Layer 6 of a small transformer language model trained on English Wikipedia (11 layers, counted from 0, width 64).
A neuron adds its activation times its output weights to the MLP's output. To switch it off is to set its activation to zero at one token and run the rest of the model.

Output weights of the MLP neurons that the questions are about. A number n stands for (n - 500) times 0.00079.
n0: 595 324 449 464 444 619 655 488 656 451 484 639 506 410 624 728 427 414 655 375 184 267 697 386 293 479 656 482 362 274 481 608 185 399 570 461 527 424 572 591 704 652 636 246 292 570 642 903 666 507 526 656 371 720 472 419 538 329 564 473 408 801 409 662
n15: 546 389 393 423 606 634 511 535 543 225 617 499 408 474 609 291 230 634 407 327 518 540 964 758 365 619 369 426 470 472 72 573 473 742 284 567 176 555 681 522 467 480 209 574 582 482 331 580 590 461 582 592 606 205 461 369 437 389 289 578 519 633 180 400
n22: 416 396 613 481 680 301 573 554 638 301 764 424 324 535 248 476 308 438 572 403 640 609 434 577 271 772 595 733 522 467 671 498 666 592 499 606 525 351 341 461 808 420 560 578 572 526 339 564 729 388 298 355 510 557 635 645 601 515 506 624 595 28 302 648
n23: 527 458 723 304 408 465 646 608 428 452 899 622 378 386 696 522 312 712 439 277 673 443 559 441 529 369 627 444 502 695 477 541 187 392 502 467 459 372 566 343 522 396 657 501 521 493 479 748 856 306 580 700 324 446 662 682 623 430 242 550 490 456 626 386
n25: 645 527 235 343 595 412 419 469 357 516 494 446 473 762 497 709 694 451 339 546 388 204 534 602 432 663 577 353 513 360 235 527 511 578 544 391 473 409 701 301 292 624 559 650 360 290 856 800 368 599 591 479 412 712 631 648 673 587 510 372 421 337 817 685
n36: 550 493 398 468 548 374 757 562 765 605 433 568 460 334 278 404 242 366 695 667 606 354 484 460 318 785 566 431 299 502 372 627 314 551 122 441 658 483 473 343 775 381 380 316 466 384 475 597 354 458 555 610 444 472 156 525 474 740 495 283 82 426 795 517
n40: 656 700 702 537 420 371 685 496 545 574 792 339 381 353 483 387 525 623 634 240 640 252 525 596 480 799 656 351 402 606 282 448 647 617 403 225 243 515 513 519 353 592 458 194 474 674 772 401 274 621 571 613 533 856 483 581 403 510 501 485 391 492 488 436
n74: 769 696 589 518 587 405 428 513 663 307 285 438 403 610 569 742 536 410 285 645 666 278 801 303 480 344 371 538 665 348 896 115 528 473 191 486 591 619 494 461 626 384 582 548 367 722 102 492 245 697 527 497 664 528 354 616 654 382 341 458 499 691 543 497
n82: 524 237 515 418 635 949 518 802 532 316 553 440 272 608 718 311 429 486 415 418 609 610 679 291 344 577 564 280 726 484 568 510 482 541 600 747 284 320 416 422 481 429 450 504 394 543 447 591 453 615 579 491 740 673 302 434 415 314 729 477 610 542 444 338
n85: 273 427 554 547 678 526 471 690 617 415 588 520 457 796 182 604 512 199 630 293 249 566 454 579 166 562 219 487 777 464 380 404 455 203 538 573 341 326 517 676 265 206 268 558 600 636 612 502 730 293 684 406 508 290 375 534 513 347 303 571 430 350 495 763
n100: 631 594 637 591 246 304 569 432 530 544 116 378 490 695 443 330 497 705 400 425 512 395 672 27 540 594 391 416 618 376 484 475 451 521 482 378 743 445 730 344 640 499 667 343 178 505 488 567 266 740 620 750 706 485 411 405 392 480 557 558 432 899 578 377
n103: 291 642 540 379 496 414 569 353 530 707 472 749 399 403 285 534 128 615 294 328 710 326 655 319 562 582 797 719 609 505 733 486 338 563 396 366 283 376 432 569 768 299 364 555 613 359 201 464 595 679 318 622 647 502 638 469 584 411 581 672 553 610 490 417
n114: 444 382 636 476 469 546 353 405 530 536 466 471 600 737 564 339 345 580 543 666 504 537 599 829 349 637 778 652 564 530 189 325 609 646 619 409 437 582 786 642 672 572 481 293 726 646 359 585 755 423 521 243 370 391 801 420 413 716 435 567 385 341 830 554
n147: 789 711 412 575 623 828 627 446 482 593 384 466 602 314 647 545 387 162 443 363 528 374 365 885 633 519 741 416 771 426 573 498 486 430 395 247 373 528 791 464 635 649 441 554 507 594 410 562 346 662 793 609 592 347 334 603 701 369 505 373 612 660 558 685
n152: 375 798 488 753 627 448 744 654 366 342 309 508 721 536 632 243 238 457 631 426 712 473 210 597 453 441 663 697 509 485 574 387 267 482 640 616 625 465 677 352 418 277 643 527 344 407 338 537 683 577 361 845 743 321 857 480 440 310 345 784 316 310 662 278
n157: 463 647 360 495 341 408 325 353 651 610 658 746 562 488 364 432 733 623 391 493 475 501 146 244 697 497 405 487 467 710 452 530 706 451 604 416 366 638 504 555 566 634 570 522 762 494 494 225 258 453 263 264 495 488 556 611 763 368 620 673 671 527 214 611

Each question names a token from some text and the token that comes next. It shows the activations a of the neurons there, in the order above. A number n stands for (n - 500) times 0.034.

Then comes g, the gradient of the next token's log-probability with respect to the MLP's output, scaled to length 1. A neuron's effect is roughly proportional to its activation times (output weights . g). A number n stands for (n - 500) times 0.00095.

").\n\n", then "In"
a: 501 498 539 500 519 501 808 242 514 505 500 471 488 640 443 486
g: 594 750 683 379 463 478 458 504 583 510 546 445 469 584 600 689 348 525 499 578 484 475 527 388 565 283 587 330 461 489 269 461 509 559 513 460 736 426 746 230 306 538 638 587 628 619 662 649 929 261 460 427 383 641 378 419 299 597 644 487 568 438 549 544
Which neuron, switched off, lowers the next token's probability most? n74

" cl", then "ose"
a: 501 502 499 511 522 492 509 496 511 499 493 417 505 581 501 479
g: 551 414 429 454 442 473 466 496 332 677 484 624 618 511 384 595 414 678 390 136 413 509 469 310 587 763 818 582 622 457 594 489 241 695 406 632 642 375 687 461 479 491 201 603 389 403 412 457 591 620 519 693 412 451 357 574 527 446 341 602 418 497 567 731
Which neuron, switched off, raises the next token's probability most? n103

"in", then "clud"
a: 460 495 506 504 506 349 503 500 497 502 705 501 551 504 502 516
g: 345 246 547 396 468 548 618 568 535 318 527 589 612 534 688 435 390 354 504 609 349 488 506 546 545 539 755 462 205 601 544 543 461 404 241 360 429 394 793 474 595 267 687 400 470 545 452 507 376 398 495 542 234 544 647 686 354 764 549 391 413 409 661 672
Which neuron, switched off, raises the next token's probability most? n36

";", then " L"
a: 501 414 467 561 496 497 486 503 504 491 517 489 482 472 497 495
g: 439 525 622 391 368 677 172 680 293 417 352 530 204 490 483 479 723 560 691 516 427 262 406 315 545 498 408 409 580 411 680 448 764 599 559 536 633 599 364 674 612 411 680 357 601 461 494 327 449 475 310 612 365 602 596 512 480 638 297 620 580 576 604 502
Which neuron, switched off, lowers the next token's probability most? n15

"ers", then " T"
a: 500 468 514 388 513 495 503 483 495 580 501 507 501 491 490 478
g: 625 619 648 518 543 423 272 439 457 706 445 642 501 573 213 492 592 463 395 346 324 640 501 541 463 459 467 529 561 705 271 521 628 406 606 613 391 486 350 383 670 823 694 419 481 692 615 475 394 395 615 319 259 701 378 288 548 457 436 405 333 393 528 336
Which neuron, switched off, lowers the next token's probability most? n23

" E", then "vent"
a: 502 442 526 527 507 503 504 485 433 492 499 500 508 515 498 497
g: 410 469 336 439 561 570 564 516 538 214 438 529 494 331 584 440 368 535 500 357 538 254 516 440 889 393 419 598 424 535 545 359 512 264 398 354 501 377 352 473 244 438 532 342 325 426 623 853 363 540 423 514 260 733 563 551 472 471 571 547 612 451 607 304
Which two neurons, each switched off alone, lower its probability most, in order? n15, n23

"ott", then "ish"
a: 511 523 501 490 502 488 449 563 502 501 489 493 500 485 501 664
g: 300 616 592 329 540 432 441 758 519 459 749 469 473 393 450 377 602 360 335 261 320 214 472 304 591 301 561 480 559 615 650 478 535 603 540 545 764 355 306 675 457 454 259 363 480 465 436 411 372 495 467 431 690 598 542 435 541 462 578 204 474 641 628 399
Which two neurons, each switched off alone, lower its probability most, in order? n157, n74

" w", then "oman"
a: 485 500 474 507 490 498 499 504 493 492 490 512 503 497 479 523
g: 303 357 733 835 410 663 599 651 587 734 482 410 480 488 426 343 531 558 592 602 501 543 435 403 428 462 492 544 470 442 528 459 514 347 494 460 700 203 408 226 464 400 363 232 405 347 336 440 546 485 574 701 620 501 379 471 526 524 599 447 448 500 159 285
Which neuron, switched off, raises the next token's probability most? n152

"v", then "o"
a: 498 498 491 512 495 493 495 498 501 480 494 501 479 509 383 403
g: 261 374 409 538 418 654 484 565 515 602 315 561 413 234 452 636 604 792 538 665 429 543 485 234 431 524 528 430 653 522 493 536 369 203 594 452 510 570 605 685 375 782 562 322 483 630 373 625 430 309 687 376 491 367 277 426 467 488 334 543 658 316 485 457
Which neuron, switched off, lowers the next token's probability most? n152

"v", then "ival"
a: 445 496 498 499 482 497 509 495 508 480 510 498 500 503 483 468
g: 500 595 602 607 486 417 129 229 375 495 483 343 561 358 547 435 464 442 502 497 389 218 619 349 594 528 437 245 661 502 501 473 514 617 377 640 668 672 858 526 550 334 642 324 710 543 546 535 467 726 537 561 475 495 647 420 682 530 379 542 644 619 459 600
Which neuron, switched off, raises the next token's probability most? n157

"ank", then "ing"
a: 537 542 511 460 498 495 503 490 503 491 506 519 486 504 500 493
g: 342 457 586 462 561 401 533 413 340 547 582 492 543 489 362 459 533 668 443 459 396 472 438 173 589 591 264 493 377 560 510 216 450 686 516 134 736 269 383 742 559 556 441 478 603 608 344 536 475 599 400 523 341 402 466 370 515 366 412 229 589 605 562 258
Which neuron, switched off, lowers the next token's probability most? n103

"ri", then "an"
a: 499 530 493 458 505 485 457 581 495 570 510 516 496 580 536 502
g: 338 466 392 577 531 517 550 428 595 692 603 103 469 665 687 396 531 524 175 667 338 801 604 352 618 458 507 621 584 457 494 499 540 417 644 391 638 417 823 538 644 511 517 499 321 602 595 449 562 696 714 502 592 362 534 433 585 280 556 436 552 509 412 528
Which neuron, switched off, lowers the next token's probability most? n147

"ru", then "ce"
a: 508 516 508 496 596 486 458 508 499 545 487 509 505 498 495 489
g: 470 577 657 795 729 615 582 358 481 579 405 364 585 507 355 628 406 800 528 330 462 778 414 508 351 480 458 383 555 527 398 259 503 669 472 367 367 408 425 369 587 486 362 341 518 441 473 579 221 411 445 362 541 180 424 617 451 794 502 463 603 450 519 490
Which neuron, switched off, lowers the next token's probability most? n85

";", then " N"
a: 499 484 577 561 500 500 498 506 506 478 511 498 492 495 498 500
g: 547 575 658 336 372 730 324 631 542 442 388 352 597 591 673 341 651 834 506 475 637 657 543 641 666 173 528 455 477 402 628 211 523 522 319 453 399 505 544 532 419 564 432 387 555 539 564 812 511 415 395 595 421 490 346 725 593 588 585 461 437 570 373 672
Which neuron, switched off, raises the next token's probability most? n22

"0", then "8"
a: 608 495 488 505 487 560 500 491 497 513 472 479 688 499 493 516
g: 634 535 667 490 428 583 423 328 343 544 695 433 386 450 511 570 573 269 497 592 466 574 491 376 709 418 397 571 442 386 643 367 462 478 156 634 609 517 509 358 742 639 516 417 763 442 489 511 661 384 396 729 389 514 467 704 861 615 633 527 552 549 496 255
Which neuron, switched off, raises the next token's probability most? n114

".", then " In"
a: 505 489 509 610 482 524 491 512 509 499 504 491 509 665 158 514
g: 644 580 528 446 434 707 494 660 475 618 478 476 722 442 626 830 387 470 344 332 366 476 381 363 533 379 517 468 416 878 500 664 726 483 520 526 513 548 615 335 510 800 583 433 402 580 819 416 463 290 382 380 463 397 408 471 456 483 559 652 437 325 359 481
Which two neurons, each switched off alone, lower its probability most, in order? n152, n147

" L", then "Q"
a: 502 473 491 507 514 494 501 499 427 499 470 502 482 431 490 499
g: 561 457 473 466 361 495 299 889 645 347 264 518 549 488 586 413 486 497 436 453 506 705 402 553 634 526 389 550 80 341 610 497 593 644 423 525 572 445 800 334 449 572 426 562 636 503 612 521 446 560 327 359 511 769 323 482 432 355 271 551 492 512 415 551
Which neuron, switched off, lowers the next token's probability most? n147

"e", then " named"
a: 499 521 501 457 513 499 456 509 498 622 501 516 501 477 501 512
g: 591 578 328 601 361 611 612 511 307 509 515 395 540 627 546 551 467 818 416 486 298 472 592 186 501 496 306 562 522 526 594 768 358 495 614 568 286 371 637 688 393 368 464 267 469 403 426 570 616 451 367 630 540 561 697 456 366 732 636 682 632 321 640 407
Which neuron, switched off, lowers the next token's probability most? n147

"el", then "d"
a: 582 517 496 499 486 472 439 503 605 509 502 520 501 501 491 477
g: 647 532 430 532 814 423 424 681 609 710 464 635 377 702 732 694 437 387 478 495 483 473 380 549 438 504 560 626 478 539 366 532 542 445 280 455 345 316 694 458 464 223 360 263 580 524 492 281 227 309 572 504 432 692 552 524 354 623 499 648 645 632 552 611
Which neuron, switched off, raises the next token's probability most? n40

" F", then "em"
a: 498 502 505 482 515 515 505 497 435 502 502 565 513 525 447 605
g: 609 494 349 584 664 364 539 386 286 282 93 415 675 577 503 232 673 700 369 493 505 357 466 213 727 693 429 488 418 597 437 518 639 548 669 430 415 687 527 135 510 463 502 469 464 505 558 491 452 477 503 614 407 330 451 557 502 570 449 568 517 432 610 513
Which two neurons, each switched off alone, lower its probability most, in order? n157, n82

" form", then "ation"
a: 478 467 482 516 493 464 497 503 463 504 513 501 620 498 499 493
g: 478 513 629 680 536 529 462 530 422 398 448 691 818 583 647 626 462 653 412 426 392 473 511 531 676 296 339 312 644 468 437 451 548 764 495 401 399 640 571 433 445 639 746 418 592 599 508 599 379 503 348 289 337 555 718 585 289 223 596 587 444 684 495 257
Which neuron, switched off, lowers the next token's probability most? n36

".", then " She"
a: 509 481 501 510 504 510 508 510 510 501 466 480 507 600 109 498
g: 552 613 604 499 761 565 472 626 228 484 199 628 499 355 348 451 613 547 515 654 629 422 469 360 558 412 628 264 477 416 695 540 569 355 541 323 351 598 510 450 640 381 503 477 412 337 247 598 580 832 704 609 359 389 473 377 475 432 479 454 509 698 274 476
Which neuron, switched off, lowers the next token's probability most? n147

" H", then "el"
a: 484 522 501 481 518 509 497 524 544 506 504 564 506 500 504 500
g: 588 482 397 481 630 567 471 283 427 560 457 327 359 569 462 785 409 299 511 526 411 357 369 565 524 502 217 677 534 475 524 549 450 414 671 825 549 631 387 502 633 772 286 580 626 403 708 252 449 447 506 617 438 457 716 779 556 478 470 542 607 514 636 636
Which neuron, switched off, raises the next token's probability most? n82

"/", then " "
a: 506 514 500 500 493 498 475 499 500 501 499 511 534 509 450 498
g: 477 452 454 490 327 510 534 528 605 648 478 615 344 650 336 598 813 649 534 564 474 474 580 682 389 387 351 600 530 657 286 381 598 543 390 665 262 482 543 354 600 358 498 319 428 498 310 765 183 661 417 342 421 703 652 611 434 599 386 368 626 644 539 448
Which two neurons, each switched off alone, lower its probability most, in order? n152, n114

"ed", then " at"
a: 480 498 500 511 494 499 495 497 497 506 494 496 545 489 499 501
g: 741 723 323 548 630 474 222 266 422 397 635 365 358 442 592 512 808 679 399 496 511 421 395 224 498 468 356 399 487 657 435 639 449 519 445 375 324 469 298 387 348 576 411 570 589 368 425 639 690 658 569 549 572 551 607 293 585 654 480 429 580 714 533 453
Which neuron, switched off, raises the next token's probability most? n114

",", then " and"
a: 463 501 675 501 522 486 487 519 498 490 508 487 497 501 492 493
g: 655 465 587 508 595 519 655 530 463 507 503 538 357 745 487 720 482 507 356 408 299 558 347 257 211 758 482 550 392 459 627 427 480 539 588 470 825 602 311 760 328 411 478 807 672 625 378 333 580 500 478 323 437 552 575 626 597 356 582 535 465 413 513 459
Which neuron, switched off, lowers the next token's probability most? n22

"ast", then "ers"
a: 507 508 501 429 491 574 469 454 534 506 497 515 506 504 501 516
g: 654 610 702 531 441 596 508 446 443 590 618 273 531 438 499 673 432 579 545 302 383 584 704 406 613 719 596 284 410 423 453 395 389 311 473 531 558 479 368 610 482 507 448 218 717 540 362 361 335 287 371 430 331 227 250 415 610 553 290 439 607 330 582 417
Which neuron, switched off, raises the next token's probability most? n23

"f", then "ire"
a: 494 485 502 503 513 485 495 494 498 502 500 544 508 479 360 523
g: 542 471 613 417 593 558 457 368 576 388 795 328 244 365 730 500 551 707 472 439 206 391 765 576 439 611 482 505 379 408 462 334 243 497 538 436 539 479 554 493 580 517 444 443 421 778 476 547 554 569 355 498 370 772 570 399 546 309 543 536 616 239 391 289
Which neuron, switched off, lowers the next token's probability most? n152

" American", then " Gold"
a: 488 503 523 395 506 478 500 498 494 501 491 501 503 488 496 501
g: 538 376 394 353 478 487 509 528 775 476 435 393 554 405 441 101 569 471 608 605 297 544 687 623 404 452 467 331 508 568 533 542 365 552 311 595 574 636 455 492 548 557 398 418 492 412 621 613 346 756 678 561 314 543 561 539 710 453 760 461 396 899 514 365
Which neuron, switched off, lowers the next token's probability most? n23

" N", then "ail"
a: 496 480 454 493 499 500 498 519 485 490 488 495 498 485 501 501
g: 341 572 562 449 546 395 235 544 553 548 362 552 389 652 582 279 583 458 285 413 589 568 594 477 524 445 374 409 535 357 579 403 546 660 476 241 327 320 759 689 425 482 281 448 579 508 422 238 511 556 554 651 406 352 460 499 809 317 413 374 438 382 759 351
Which two neurons, each switched off alone, lower its probability most, in order? n22, n74

"ot", then " H"
a: 483 699 524 597 516 521 501 506 663 176 494 537 503 506 408 489
g: 625 323 413 302 615 426 330 653 383 475 569 698 484 326 340 701 337 388 588 487 451 490 540 586 191 439 473 558 621 641 453 567 495 389 547 515 557 479 248 375 610 596 496 368 434 612 356 673 423 372 508 460 734 674 347 705 683 538 758 382 468 502 291 283
Which neuron, switched off, raises the next token's probability most? n85

" ent", then "it"
a: 380 488 521 512 508 503 526 493 511 560 497 702 511 548 500 500
g: 444 486 412 166 518 436 464 459 483 618 361 621 309 614 721 546 583 398 489 514 457 593 623 442 739 366 446 575 546 486 563 373 437 314 611 496 570 365 755 243 667 416 567 853 404 429 501 472 478 562 408 596 693 423 705 565 468 581 851 453 692 604 519 475
Which neuron, switched off, lowers the next token's probability most? n103

"est", then "ri"
a: 498 477 500 526 509 489 504 478 468 499 506 509 492 496 501 515
g: 523 523 456 588 750 421 420 321 371 356 488 546 450 239 369 520 441 457 586 332 621 426 732 620 548 364 478 637 606 492 581 537 439 683 584 436 521 601 420 524 388 460 380 455 642 686 606 570 471 548 588 84 531 591 369 288 566 582 344 357 264 572 771 747
Which neuron, switched off, lowers the next token's probability most? n82

" b", then "ur"
a: 501 499 497 508 503 493 499 498 518 503 483 509 511 506 486 498
g: 437 369 317 243 421 457 506 293 253 530 669 252 261 227 509 480 544 460 420 534 738 422 533 572 691 493 559 689 250 579 590 398 441 433 561 490 551 447 684 624 459 282 486 569 478 562 596 516 588 523 617 470 200 431 444 512 702 695 411 574 342 342 517 609
Which neuron, switched off, raises the next token's probability most? n82

" named", then " to"
a: 511 567 515 478 497 241 493 501 497 501 480 492 497 499 500 500
g: 307 390 551 432 543 541 578 670 527 652 361 626 510 698 464 561 452 374 551 555 343 748 602 627 645 634 530 443 567 381 575 312 358 240 482 550 776 485 794 620 626 367 646 433 598 780 406 283 362 405 417 491 671 355 690 407 496 352 463 583 652 386 504 453
Which neuron, switched off, raises the next token's probability most? n15

"201", then "0"
a: 482 497 492 501 499 492 523 507 502 487 33 495 639 497 415 487
g: 426 411 573 468 347 614 733 763 429 407 761 574 335 660 671 592 380 386 565 821 332 683 410 419 310 478 401 345 461 375 405 715 669 806 681 509 480 529 549 532 489 517 568 419 585 459 614 569 491 464 504 281 440 415 643 443 737 514 363 463 595 592 500 644
Which neuron, switched off, lowers the next token's probability most? n100

" the", then " four"
a: 475 501 474 509 508 528 512 514 502 501 562 509 574 503 498 517
g: 534 509 603 579 657 525 538 732 437 519 482 559 341 301 530 284 258 182 646 464 552 600 655 540 419 625 555 454 597 479 400 526 446 521 634 569 434 203 533 559 437 551 662 328 610 453 586 671 670 646 495 599 492 286 864 451 371 369 351 444 513 626 759 508
Which neuron, switched off, lowers the next token's probability most? n114

" (", then "196"
a: 502 501 496 506 513 498 501 498 493 503 501 491 406 496 477 497
g: 402 610 766 612 704 536 464 460 420 490 432 502 641 656 264 503 601 668 556 592 377 379 367 543 580 429 662 440 690 551 501 537 514 537 188 498 432 455 168 521 633 552 707 640 388 411 563 330 488 629 807 640 487 417 620 460 588 693 818 474 405 556 528 508
Which neuron, switched off, lowers the next token's probability most? n114

" ", then "1"
a: 511 509 496 480 508 496 482 503 403 494 491 495 492 497 497 501
g: 404 634 423 538 447 482 456 327 308 401 634 360 549 594 323 636 472 472 606 509 159 263 331 515 672 491 594 651 379 516 428 633 546 648 479 547 339 425 508 630 580 587 438 455 765 345 587 436 541 387 252 428 335 397 773 570 616 424 550 284 583 192 468 598
Which neuron, switched off, lowers the next token's probability most? n82

";", then " A"
a: 500 441 481 561 496 494 486 509 503 490 514 489 483 468 497 498
g: 481 501 655 501 437 465 595 590 425 441 373 723 381 390 537 698 495 446 467 650 340 371 557 576 699 788 423 219 494 490 426 691 427 414 483 745 426 635 632 356 453 544 338 462 307 530 451 835 536 294 494 358 600 297 602 703 433 304 323 521 438 384 378 507
Which neuron, switched off, lowers the next token's probability most? n23